Layer 18 of a small transformer language model trained on English Wikipedia (24 layers, counted from 0, width 64). Numbers have three digits each and are written without spaces.
In attention head 1, each number of a token's query is one row of weights dot the token's vector x. The head spreads its attention over the tokens so far by the softmax of query dot key.

Query weights of the head. A number n stands for (n - 500) times 0.00093.
q0: 543238454579673410385714492702486694471523461404504463298464536564308497509567560385412577610568419627614451540532522539721495622489571580328645700519421447502597511411632327395731477488457657
q1: 543413353481569441503438527611603483481433308495497326563397277392548504483477531621354500558281652467505487530536348487393504612537477356414516488545297647569523377404570434438508504621391529
q2: 385446703324577668490320632413443342480529553322487485332491409459507632599422484644382440448510410531352505410549353657405512510615533496530343324440318796513581436497382549624476421592747380
q3: 410647749265496499455378385557495459411525588461551330294495362425458510313469559616453206559206360502650583420464314558274349386637619326478622407560361672647499420551499461615414504608642395
q4: 556438462276572428258718302447744402547339731554509533345465542537608574492486553415453616506662634327525371434727553413717580455427575318623425546563561400469600740629399540430464574504545643
q5: 679182576421585538529676275424474480523514586343521662476406188643608446201763685540551285489449602354618485026670624590618327488395595566607448391503552439499347516727604616529307449601499506
q6: 500418522567206505707555379463341465671444634536678694463680404607479761484485598167473394310662523336636511379640583486535484663429725559681314197559735499364636579628408502581671554260630633
q7: 526736581701533705433517692734624824600587429431353429518705358302354674433370504456283614623353590626485513551379807205619521332646674295689691498756525594374431307367488348679652594662364461
q8: 325469347344511299701340465323439732396507584580521398448549341408580710579625510278642616457637391502635437280643575420621231582652546254297547262547390469387673466587411575398477585431436427
q9: 560505388643456414493528584509623625718363222655602268780285520457613557513383539445272592435541610445552590525432329473677595369470416286357669374431240328436524436294600424538369550465383364
q10: 624531463302616575104627457624445515504393337610754531198599471386524667451612594472555199432626577320795368543534607595708378515469741527544454451550545532574643725654551341582476763586363600
q11: 500481612674503507534624474897397506560568283314537478552359147522523421484569392563575537505473740675244333590676493478527153423399373571364395594462602332604676439468414243511472348440472518
q12: 698368517497596522642327350608389566598602453690599563628406308700509529486547476507449490227735703633594299591346838486473524725407700772450481501501498397278609376492506459162546631425280633
q13: 385664394574617467534414488300436411304825651413664554310740167560437737524385620634641477388416591477746751585104641592657450528361445480491500341638634624479589452512420265468264596564368436
q14: 366574523567706418327651775625400414698355210474280522600443587523504112268528274450381551568568292578554532367578618346510656596506467479499604598577400592644679411388456228398558377398532611
q15: 571406422651312356424552550416691649723598409567626412461360379244509488620715654496393512444391403298480755634376431558269358448677577460548484631393419574314218644393685342573602319321663538
q16: 475543560631287447488384452413407496631645524500605585592672633350686326664475421336677458429562373559428604623562538419420558455424479589634327346524597525577413645579389528626505664527607464
q17: 423381123552603313476605552481440677485563524487550569470451605551459443579563451464560553603590665468422532619454707434677258481580470526448496558488403314460467497557577371311461353334384560
q18: 324551372508379364384544593404663485429422494516585359381560433469510699662357503585411278714489575576442652632465603378614536395654377373349581400457383401618514505505390440491447385479566490
q19: 414607422742434368511425483586569571340743450600519396404280549555323447620480641544532552486543536500403669780405513350453448372760360575430593575437351583586414255351643468443602492427322475
q20: 442597788522405538580358640436513298215766514419652544388570496622503455316439460470344370391370455430657729538607405568460555628378485412355384325446438603799373428491372502473545502397801384
q21: 645671625347545547568439362608274443585353517462398568561541415405451453231604509627713546444437373458633307171394604505253655420386669665645452452299809678237412420413605700357294548570532531
q22: 199591416446537384651515371263517441321245638578480403483526537479649431586407394331449636492463329576680531682627350620394537505343334542265386417601515450563683634582348614529632400492552583
q23: 522495451416457250462333261477357559657279508534504680735583209480541544221698446434593309526460570361703399315459616556504381524345545462927299288665764506428592637704343615647380574752461609
q24: 434594499550293552641775446519432449591677766538605583464625599564601660373394509106267605409695339446489268392836425585444391856495766627545360198517478539311708602469495540692535537397760626
q25: 442384251655510569513560559458764554705619272485567767640796545602540670658442566700472458481554341399458426470169758624665488637489471786514558594342526532431792439419534670744291451569525108
q26: 528561494644508534331698667575399501448344653652501514597437319661521385526491467313637609508539240535541512365292516292420832344573321610408402518353334521570348465438529666740581725404337549
q27: 630545438654427572440500271418458693466441588510607487390365549420569440219561605673769592641756508848471501343451508504542432481583469540379606537514544422343523565510570387767412453517614609
q28: 551499898666406591403274464430352414489563463610505407349413477125423451573481617465308444686404475579501600382390668511683493339653244712617622507662497646766716407636418590548549486269503320
q29: 630234433593515352574608578408650647497384546554472648477441513615836480848743285445624465402790721632372473595567458674723535371762640666768275695597420327644473421684467416488459395532496732
q30: 674537556556423647375687516525507238277632674650585256234528540586733543433393546396319425317413361436509303591567311277599520559515447343517540544544695443648594660394558503606402267714526373
q31: 664446553553420568306499408413246627547556535549688726228444576438573516583328408424639545489472456337502378568256238387369257619589727633741303644322538592474585547561632550500175522532508371

Each question shows a short text with each token's key, already scaled and adjusted for position as the last token sees it. A number n stands for (n - 500) times 0.0023.

Then comes the last token's vector x. A number n stands for (n - 500) times 0.008.

0 " G": 526494526531444318310598210473519630468476390590490439532510579533646146229345609590487650522670
1 "erman": 428532529599317222502451263511497475402503405574546438491578554573565169415421486414617538462597
2 " sub": 420590408503402542405436279501435551543422441394547488464562430496501312566580416508407637393582
3 "m": 482522389468523599529504367452566504672596354523437433483540471488523517440492475472480589599506
4 "ar": 598526415528446537446598263452620556545541370589438545376538523518586394516457344395392520657692
5 "ine": 385599502528434622349481203447540429498587389453494561438551414560547442448480562509491530493615
6 " U": 556444413446674605508445386451573495513481381473619562439434441417548402484389511515439692399667
7 "-": 510475498556420441427393341420589427607494497361588480431606408523578312540519495489477644447722
x: 544621544680633640686539487495485335449600377398455614422720622709453524726636450526725209505393555532467488669351491471415445347353583436599486449652664297427297334559695367644307566545414535
Which token does the last token look at most, and with what share of its attention? 5 "ine", with about 20%

0 " the": 530477546549427292279632189479496635449470434598504437531520594580672093226362616585491619530657
1 "re": 569526530597346456333466284523455349516486490464479446470524491584629401417671569529471615601376
2 "a": 529633454485402420387527229484414402406675534491545459578598513535559401410566580499520498476469
3 "fter": 425575503594428332347462112560514434499499400521544454583557448486746107364410670489452617499553
4 " d": 396596441577320305424454203504611403480601272592471588529572518528605263361523524546465531528606
5 "ivers": 601477418399466538485464333452525504521729459436410656589569479429568334414522571582536526488427
6 "if": 604571425501620538413527427555446349415580562627437587535513500454632432368405556586477692505514
7 "ied": 566546478524357356415513222568442448311571434569410517512608480347667278419428622451490505560500
x: 684574305281530425447641563446645309380545572679301315311365609414534269604367532513738515581481668540363535466573342503319712360578340437444695680435486539429644613407411575540550592428537554
Which token does the last token look at most, and with what share of its attention? 3 "fter", with about 50%

0 "1": 523489527547422324291637181481509629438478418596502450519502594581655128227354613599478629536668
1 " March": 486498363576349514243633087510622488595537504386486459499421492600650290456424555460459594611510
2 " ": 473478391584453462456442291537532445512521413597540559459458568526592343423464436550348479570602
3 "194": 399490541673330441440580375539662529429631440538477543499576564554576349448506529541528535506542
4 "4": 472494482594391505393499249565371450430540424447546486378537437498550378446502559531480486622487
5 ";": 443505432521439488356630205486433479352557466524518513412511443457521418395417558537439399649510
6 " ": 581472467633429390514450284515568311316472402623476479404573463471506394454393566484354366595567
7 "2": 455470485499416393498550330504511384376540469592509499523588438485557370416503719526385384457581
x: 724510539471561496356511383754427592475461443557324247379408541489752479363485411762472441605403727301461343639518222487554549533365551410322677454661585450470436623542747191493603604493324613
To which token does the last token give the most attention? 1 " March"

0 "z": 521481523523447328302612215477523621453470406584492451526497578559646149229353602589472659538675
1 " C": 446543447527407453345558403322590441579547333573478493530421521471553324477502615536463684504633
2 "an": 425672532400547510472458366435440536602518380460572542606593479366629378398477652527425661473529
3 "al": 394614424541389489454410278501580539602492312614475531517500458525499376534502480494424626436565
4 ".": 468515451533395480266621206532435528412497435553454584526556522464598291238258514676538463556510
5 " F": 550532412562447445478479290422475464416531519545495544455547403437597253428423562500363479583496
6 "rom": 539525474616442321293554095505440399475447645527456560566562363482737170384378669454477569490423
7 " the": 551470447493377265375590299488467490423515478618522548576631522448578110356511549499535435544583
x: 516239400440550324416656539556600520422392159506474339814390723503446519588403599502640540591437439569404428515515594598688645369451407650393651589369659404477329614431754410664416486653350619
Which token does the last token look at most, and with what share of its attention? 6 "rom", with about 70%

0 "ess": 532485522535446339285614193473522631447461402588497444533505586564669130235346588587469652548668
1 " at": 578506551591369307356525110562439477459476468620530375561528516462684234317402693572516582425530
2 " ": 457528542614480343386581281473506387436502336604560548547517586470607270496430534506504497474524
3 "2": 489577562601371360379633297437546477449542423581437533582630551469624290449487719515556438403573
4 " C": 551529401554367356355579315458635459610594404464486551483477503502569311545577601474504689530631
5 "he": 641447423367542540490537390402528555648558425494473621544511562346551465464439650381512605451522
6 "ap": 599535498473514543459545359456574412604429454392555510487524414574531474625510451419620615456496
7 "s": 524455536506441649535379304440546430575549336579535535469527516456477413455481482521429583482579
x: 445753310645580458575414600413359547411499351604405274430415599536540347503446427579927458554573411659476530564301449359468492447526442537463497538500415571383193532494564524532712363635406284
Which two tokens does the last token look at most, in order? 1 " at", 0 "ess"

0 ",": 531488530556430319289629193490504632451470411604491450524510589570664129221352610606473631546661
1 " the": 499512584564392288336608242461470493369451508587514441515582556528628102331418562498535439553591
2 " play": 471612459594392593301508112523611572543387461394602511440531478529610321454454458521557671468551
3 "ing": 551526579615301363252639218618539512536475486607555443490486576639690281356545563485598606442492
4 " p": 503529396494440470379587327587491523560405424518504512502473556549531437422548605455437504637642
5 "i": 509549490517496540546492374551653491629645530557524552483518488429514568444476446483511483434504
6 "ec": 616477509557507491311643434508500436618571454554594594539598532654545324617488485543589549537403
7 "es": 535401464488453591291502211516480393469590409513551598473587430557584348459470505566448507491453
x: 411704246317577537540423704587417430430443236574326475384478671476535403669275626496605431654633423612360453595444209502365548328589480381498600700522375678421493641440321376506668420546437445
To which token does the last token give the most attention? 1 " the"

0 " cl": 527479518523460347314612197476524647477455396596505439539522573574666149233339588589447644553674
1 "ass": 477596470595282479285563173413658498623514484502692431551572476640728234525429520587522540522484
2 "if": 503489485456563583405546381587535429452607548564583363588496437541681466353485431564461628535515
3 "ied": 577457514579361384450478231577399478287559470544617444472521507419653333399424600439466463540500
4 " in": 457642427571364302294564138568431515600533512575450504556589470550691216389451693598474608404549
5 "t": 473499524558382301473609349528667523621575450457499413500540437605547312669641592569358546635637
6 "ell": 550497388408542607396580421411702581573549372361517597522481412535571544525539578415534434512518
7 "ig": 571562484541614591499483475446744464607696326464545571496615431457567538586541514494577545577481
x: 405498530450700478369326429381484502406573521565809477477388467497389432762236572406316518461485474349527680760337545561572453349691589394350646436320415378235312390537633395366373445492593338
Which two tokens does the last token look at most, in order? 4 " in", 0 " cl"

0 "mer": 518481519530434326287626202477511619452459413588502451532489584583655125234365607591463656546678
1 "g": 607458466640513448421443302586732345458527349631579440497404500472611285430435593434390660563614
2 "ed": 594477456564389424365482216460414462382469383498526462514488484435649324429367628396508592507531
3 ".": 442550475545393461255623185542450493373475413527510544560559517474642254238250517667544456574499
4 " She": 485513545564495311457495337563419389218332536585514515523540488539663183247453656450438623724596
5 " had": 507552488526414313350625259503395444289343499549543481600650441436773164256308653530537488696490
6 " two": 512513536516228147309641184490484378307435479688576573596751446515670080421437570481628507470556
7 " sh": 503465493587366463233567281579516576593429498491543512489531600507582156429533563431477488617573
x: 545418566312593702398612630422683672608698402763537543519648560483464265580578562399425552815528621479315453535284556463514468280566553619571705664504354379675361442537491774666612621543320419
To which token does the last token give the most attention? 6 " two"

0 "and": 525480513529435335289614194477520624450458404581491450528489583563653140229363599588465662541672
1 ".\n\n": 518562483570415394210681231517493637485471402576536481524483588571641220202292563642488526567577
2 "U": 418590532516529390497472248439506487353403548493462542547514346461680276302344592474449635465589
3 "-": 454512517683330360415426356457614430491412555468440541508555412541645333434469546526483617449699
4 "5": 617492569599292376372632334394587538469528524514431574560675485476661325413492655550649516444578
5 "4": 542444568588319413366586328472498543460472551492554544519634475471609375450518653435596531434604
6 "8": 484483549509372470355578290460465505502481516425515497475657483469584407494482691431554530489589
7 " be": 536493463499520449284532294537422376437420508458524600452596469538615276398306594505521442639496
x: 340495574345340639397459608617602452374376379555334712556454497379591525708405485460505514622288342664412473447536406378611441445371460327319637836606476351596335225541408407602782604434589567
To which token does the last token give the most attention? 1 ".\n\n"

0 "ine": 521481522534435340288624192482516631457470413585493448523495582584661141224358604594471655535673
1 " U": 401570455459590518514422399507575499495450453514598450583493367389561383444406547546433681424670
2 "-": 410514448674362424469371371431585399583508515414529518493536459572610352497547511503491606442737
3 "5": 489549511601316458405593335388542575529595465491357583505621532472589328475510608555639498444606
4 "4": 556477507602328484386547314445497575545555510433481559432592520479572371523545629436590537456629
5 "8": 514484496514388534386562296432462532551537483395517499409629503458544439552484658439550530518605
6 " =\n\n": 509493471519279382169598227432377549513524569457519570426674416550586138377349633593424480450529
7 "G": 581376533557433457377427274452612505613547438459548510468608413475568294444483604514458496406477
x: 648471669386778585435569415421342482676524194574591643497425577642568217733326572538595553502592665291354393579315789283406364423561572630420544588496564446627425431552597472334503605512393560
To which token does the last token give the most attention? 6 " =\n\n"

0 "ing": 522476522531441333293618194485513631459464403591481451528492586564662143231359605589460652538671
1 " a": 461589533576383252321556339462387489415467485606506478529606573439555160448411595540539466498577
2 " new": 477541500537339338376522207543581530462420422515538441526560521524600230485539451430588580420601
3 " and": 507517487548328468310626195465488500508443366536495481469600531546595248377501545542519471511544
4 " p": 478551441438481494457561318465505473506426409536545504565490493503556442377507594467409528566611
5 "ec": 706476462432640543468648384375536389474535362494511633565516422542622408551373502562591619430600
6 "ul": 620464409506596503387495370386626442641545360549510674475490402555493565594499614453486596480467
7 "i": 551411492404604720476416283413595403669655328500502617471437361515484580533472484485466488392532
x: 393740461486441410527430665459320620531574035418554390549593535547452588595311726509597607438436519512363505805416404538530604294620379532503491675484457609364228440416404352308506572649456546
Which two tokens does the last token look at most, in order? 1 " a", 0 "ing"

0 " March": 539493513537429328282628169487525635470484411594505437545489584581672121235353611604460650538663
1 " ": 533543411611461438412470325495474436508506443552538563520428579506586328405442532594384491553616
2 "18": 498561500646336409411563337470485520520619413642487514493561570515594328430499627587443583448577
3 "5": 499504551639289368392582388517574505491604436567495495510642542593602349481564574558467579506555
4 "1": 441522457577362531345478228533401445496532411416545497394602400486572418444497599549493499550539
5 ".\n\n": 504490472565393373209689253533500636491482416567467549489527550541600244197301561648479517583572
6 "==": 564425370541197289172690181445474677443554562488583583436627511540695228273438556633554523610541
7 "N": 467365480599465465249470213483594484633523527497594602374525375665670206338459508509350617485583
x: 283500563408826617437455688606407606623551366688524720517262671798537557535548573638382608424520578685427461606430618581654520360572438566503425825599439426564415415534625314508518585553204528
Which token does the last token look at most, and with what share of its attention? 6 "==", with about 60%

0 " War": 523480514529437328314598201488510631445451411586496455531494579562655139224358598589466658546676
1 " I": 494629445518435424357333315490558521400461441436552500557484441391641259284479586544363697548648
2 "I": 452579441631374459357370266510526506455493493398516571447432545471590282327532549490536672445599
3 ".\n\n": 466542475564404381210692247508494647501482414573503541512513565564629237202291560637496528571570
4 "S": 510556387449488390460446211420578466503490450511430600493517355465566400398336580579417626528465
5 "he": 587449492449484330433554314445410471295349501558510602629593463426686226283412682453473630654553
6 " was": 515507424486463269336640259502366490252364578547541545591638426515744122257276695507513540646517
7 " l": 572488478539328420433465219481638356432529396667547584454626430539610264351392687505419499556588
x: 410496497649679386328604659471745636531365591725473543287636371540615174583487432417576533545284509367462549720459386406631431247341494521515508737697456432471511407439600422507553722619342706
Which two tokens does the last token look at most, in order? 6 " was", 5 "he"

0 "ild": 521469513529436333300605199482510628458454403584486449531496581557651144238363601587462658532673
1 "ren": 519526524586468542428466252497512335483516407602554417479531442467616366420339608515545644581603
2 " were": 482539584588502266356524232510400451318450486551483428598607491487800071297243685453505477656520
3 " b": 420499541522367468440524245487651423361511409519561506501603460483602339431469568569512533594438
4 "orn": 471518569593366311301694119494587569467513544526468498554589484680780094411409641543481553642453
5 " at": 427587464565350313393501109584458432411532417620420560577585454422643248280428707559515548467486
6 " the": 560497427480406313350651273458472519502518387608452563602618542432553179388490612488563456516537
7 " f": 479511471560438497393500390549529562673459509561627547372517518477496292532554482506400548521528
x: 545553536467454682534600462494594569629510459627611647572492401594494162708526524445280504647501639463134444583483543627357521403359388716408521673584473564569174215525511451561511594534392385
To which token does the last token give the most attention? 5 " at"

0 " up": 534480520542425322308604188506504631445452418594491456533511577566666129233353611599465643543656
1 " a": 469584560551358212328587332474427510392468517575488484529606584481549151463447571519545456515562
2 " comp": 355556400532483389407677301491617553651466454574499515591475523687610309491420643498477630660674
3 "le": 358657436565526581473461367487614526590576510478433551532550482345554527539522553568524524408605
4 "te": 486622494585336419307482235550567468534558461511562493456478472556545338494551587492518518446504
5 " S": 583485378453552498413499336405643524595577364465456627430458507457478435450373504536469693434546
6 "ov": 616392512481514627412599358454528465440538507368509548472482498580591441402451505525611496505588
7 "iet": 518442519563374385425466355498430564498490399586507611444655512493513308410459490490662488391642
x: 402421238443269371556458423526549568516489313600368383485482656335578414593395566641606561545435460617326554607412681232533549510544458771516577516457585402577392190087614434454513760451450361
Which token does the last token look at most, and with what share of its attention? 1 " a", with about 60%

0 "et": 521476517527441331299618202480517632456471407588490453531492587569650145236354602591470655535673
1 ",": 539556485742321378260567197452445491471512421637551443521599568533639192365419650593519493533562
2 " S": 450597449437540476492503310393672424507607319490567481589527468422526381401381549540450646426596
3 "y": 411523465600420466447532388456608411487424372540385532488575490548563306490461652423426474559748
4 "d": 544501432505455457478565251430586398697532443328430513399520526652494440676477442365556482542489
5 "n": 523464515585401585285438265425483433567403504479492541380441339603723333489407564477457648533585
6 "ey": 499475543528397566476436243463482515474499331567476521429565506467540348402430630447467519501651
7 ",": 510476545532330441365574262401324446441503441663511494445720463505554310374437642543503498527625
x: 533504443317584337622488706498507469501351549558261301505384718507656406460479376556742516581302359502524458462399355472358604376368563418169525610558476378625241346313645520599330320553533442
To which token does the last token give the most attention? 1 ","

0 ",": 531488530556430319289629193490504632451470411604491450524510589570664129221352610606473631546661
1 " but": 468471573666385421283602205468422395419356466480476478463561547540795165341348655512569400654478
2 " includ": 399614421575412439208604147394573346376477441478600440614633369581753243433257610583546549653418
3 "es": 485574552587345361297562190509423372285509541579548448627592439432736202264328679586513492499415
4 " in": 462649436570354282331564159544464463536490546590421517603609431536691216389439724606462575408535
5 "st": 457613496430376506396641349418663538589616257384514397576548432589567425531712511598437604589522
6 "ru": 548442465598542468410505378420580414550597328509543577425526490446457366644421697421538583529683
7 "ct": 547403476531458544274504225389608435546571438456655581379695424534619340625482523468546540503471
x: 468579308361657548382311616353723449574544307584575294342499604495418571664267698512383348599497348478278527619248422459323540299543524476299517663516478297385549623377323380397451497451408459
To which token does the last token give the most attention? 3 "es"

0 "s": 524484516526443340300612197477516623446466403584492452533496581563653146236352597594459656550669
1 " of": 551461568550390304313597230577483456536494408583517400577555519545640233398456643562531539491568
2 " up": 383495501579380439439566209568485522563415459538546446549612463498643210502454630577513575471512
3 " to": 436640509461481311387475215616436463486554475539544510618553546404670246363414590527512496504452
4 " ": 471491513591449300463597277476603363371561363623415533591604545537610264576487531494478476504587
5 "2": 570514495519345299412629289444576451398579440580517592617672497510631277511518732483560415435586
6 "30": 476578493431307295380622243495497463434538486496521539578707476532659317543522663382591489508596
7 " m": 483554475365391420463631186599581499572476409470506557372574449633521424488498428412450446680579
x: 647705678595471518293570758472615370541395469677441537642508633482593543486445537467410532274595484548355484714307453413518742536454567476380584673467493515552390112369688493674609430769518465
To which token does the last token give the most attention? 1 " of"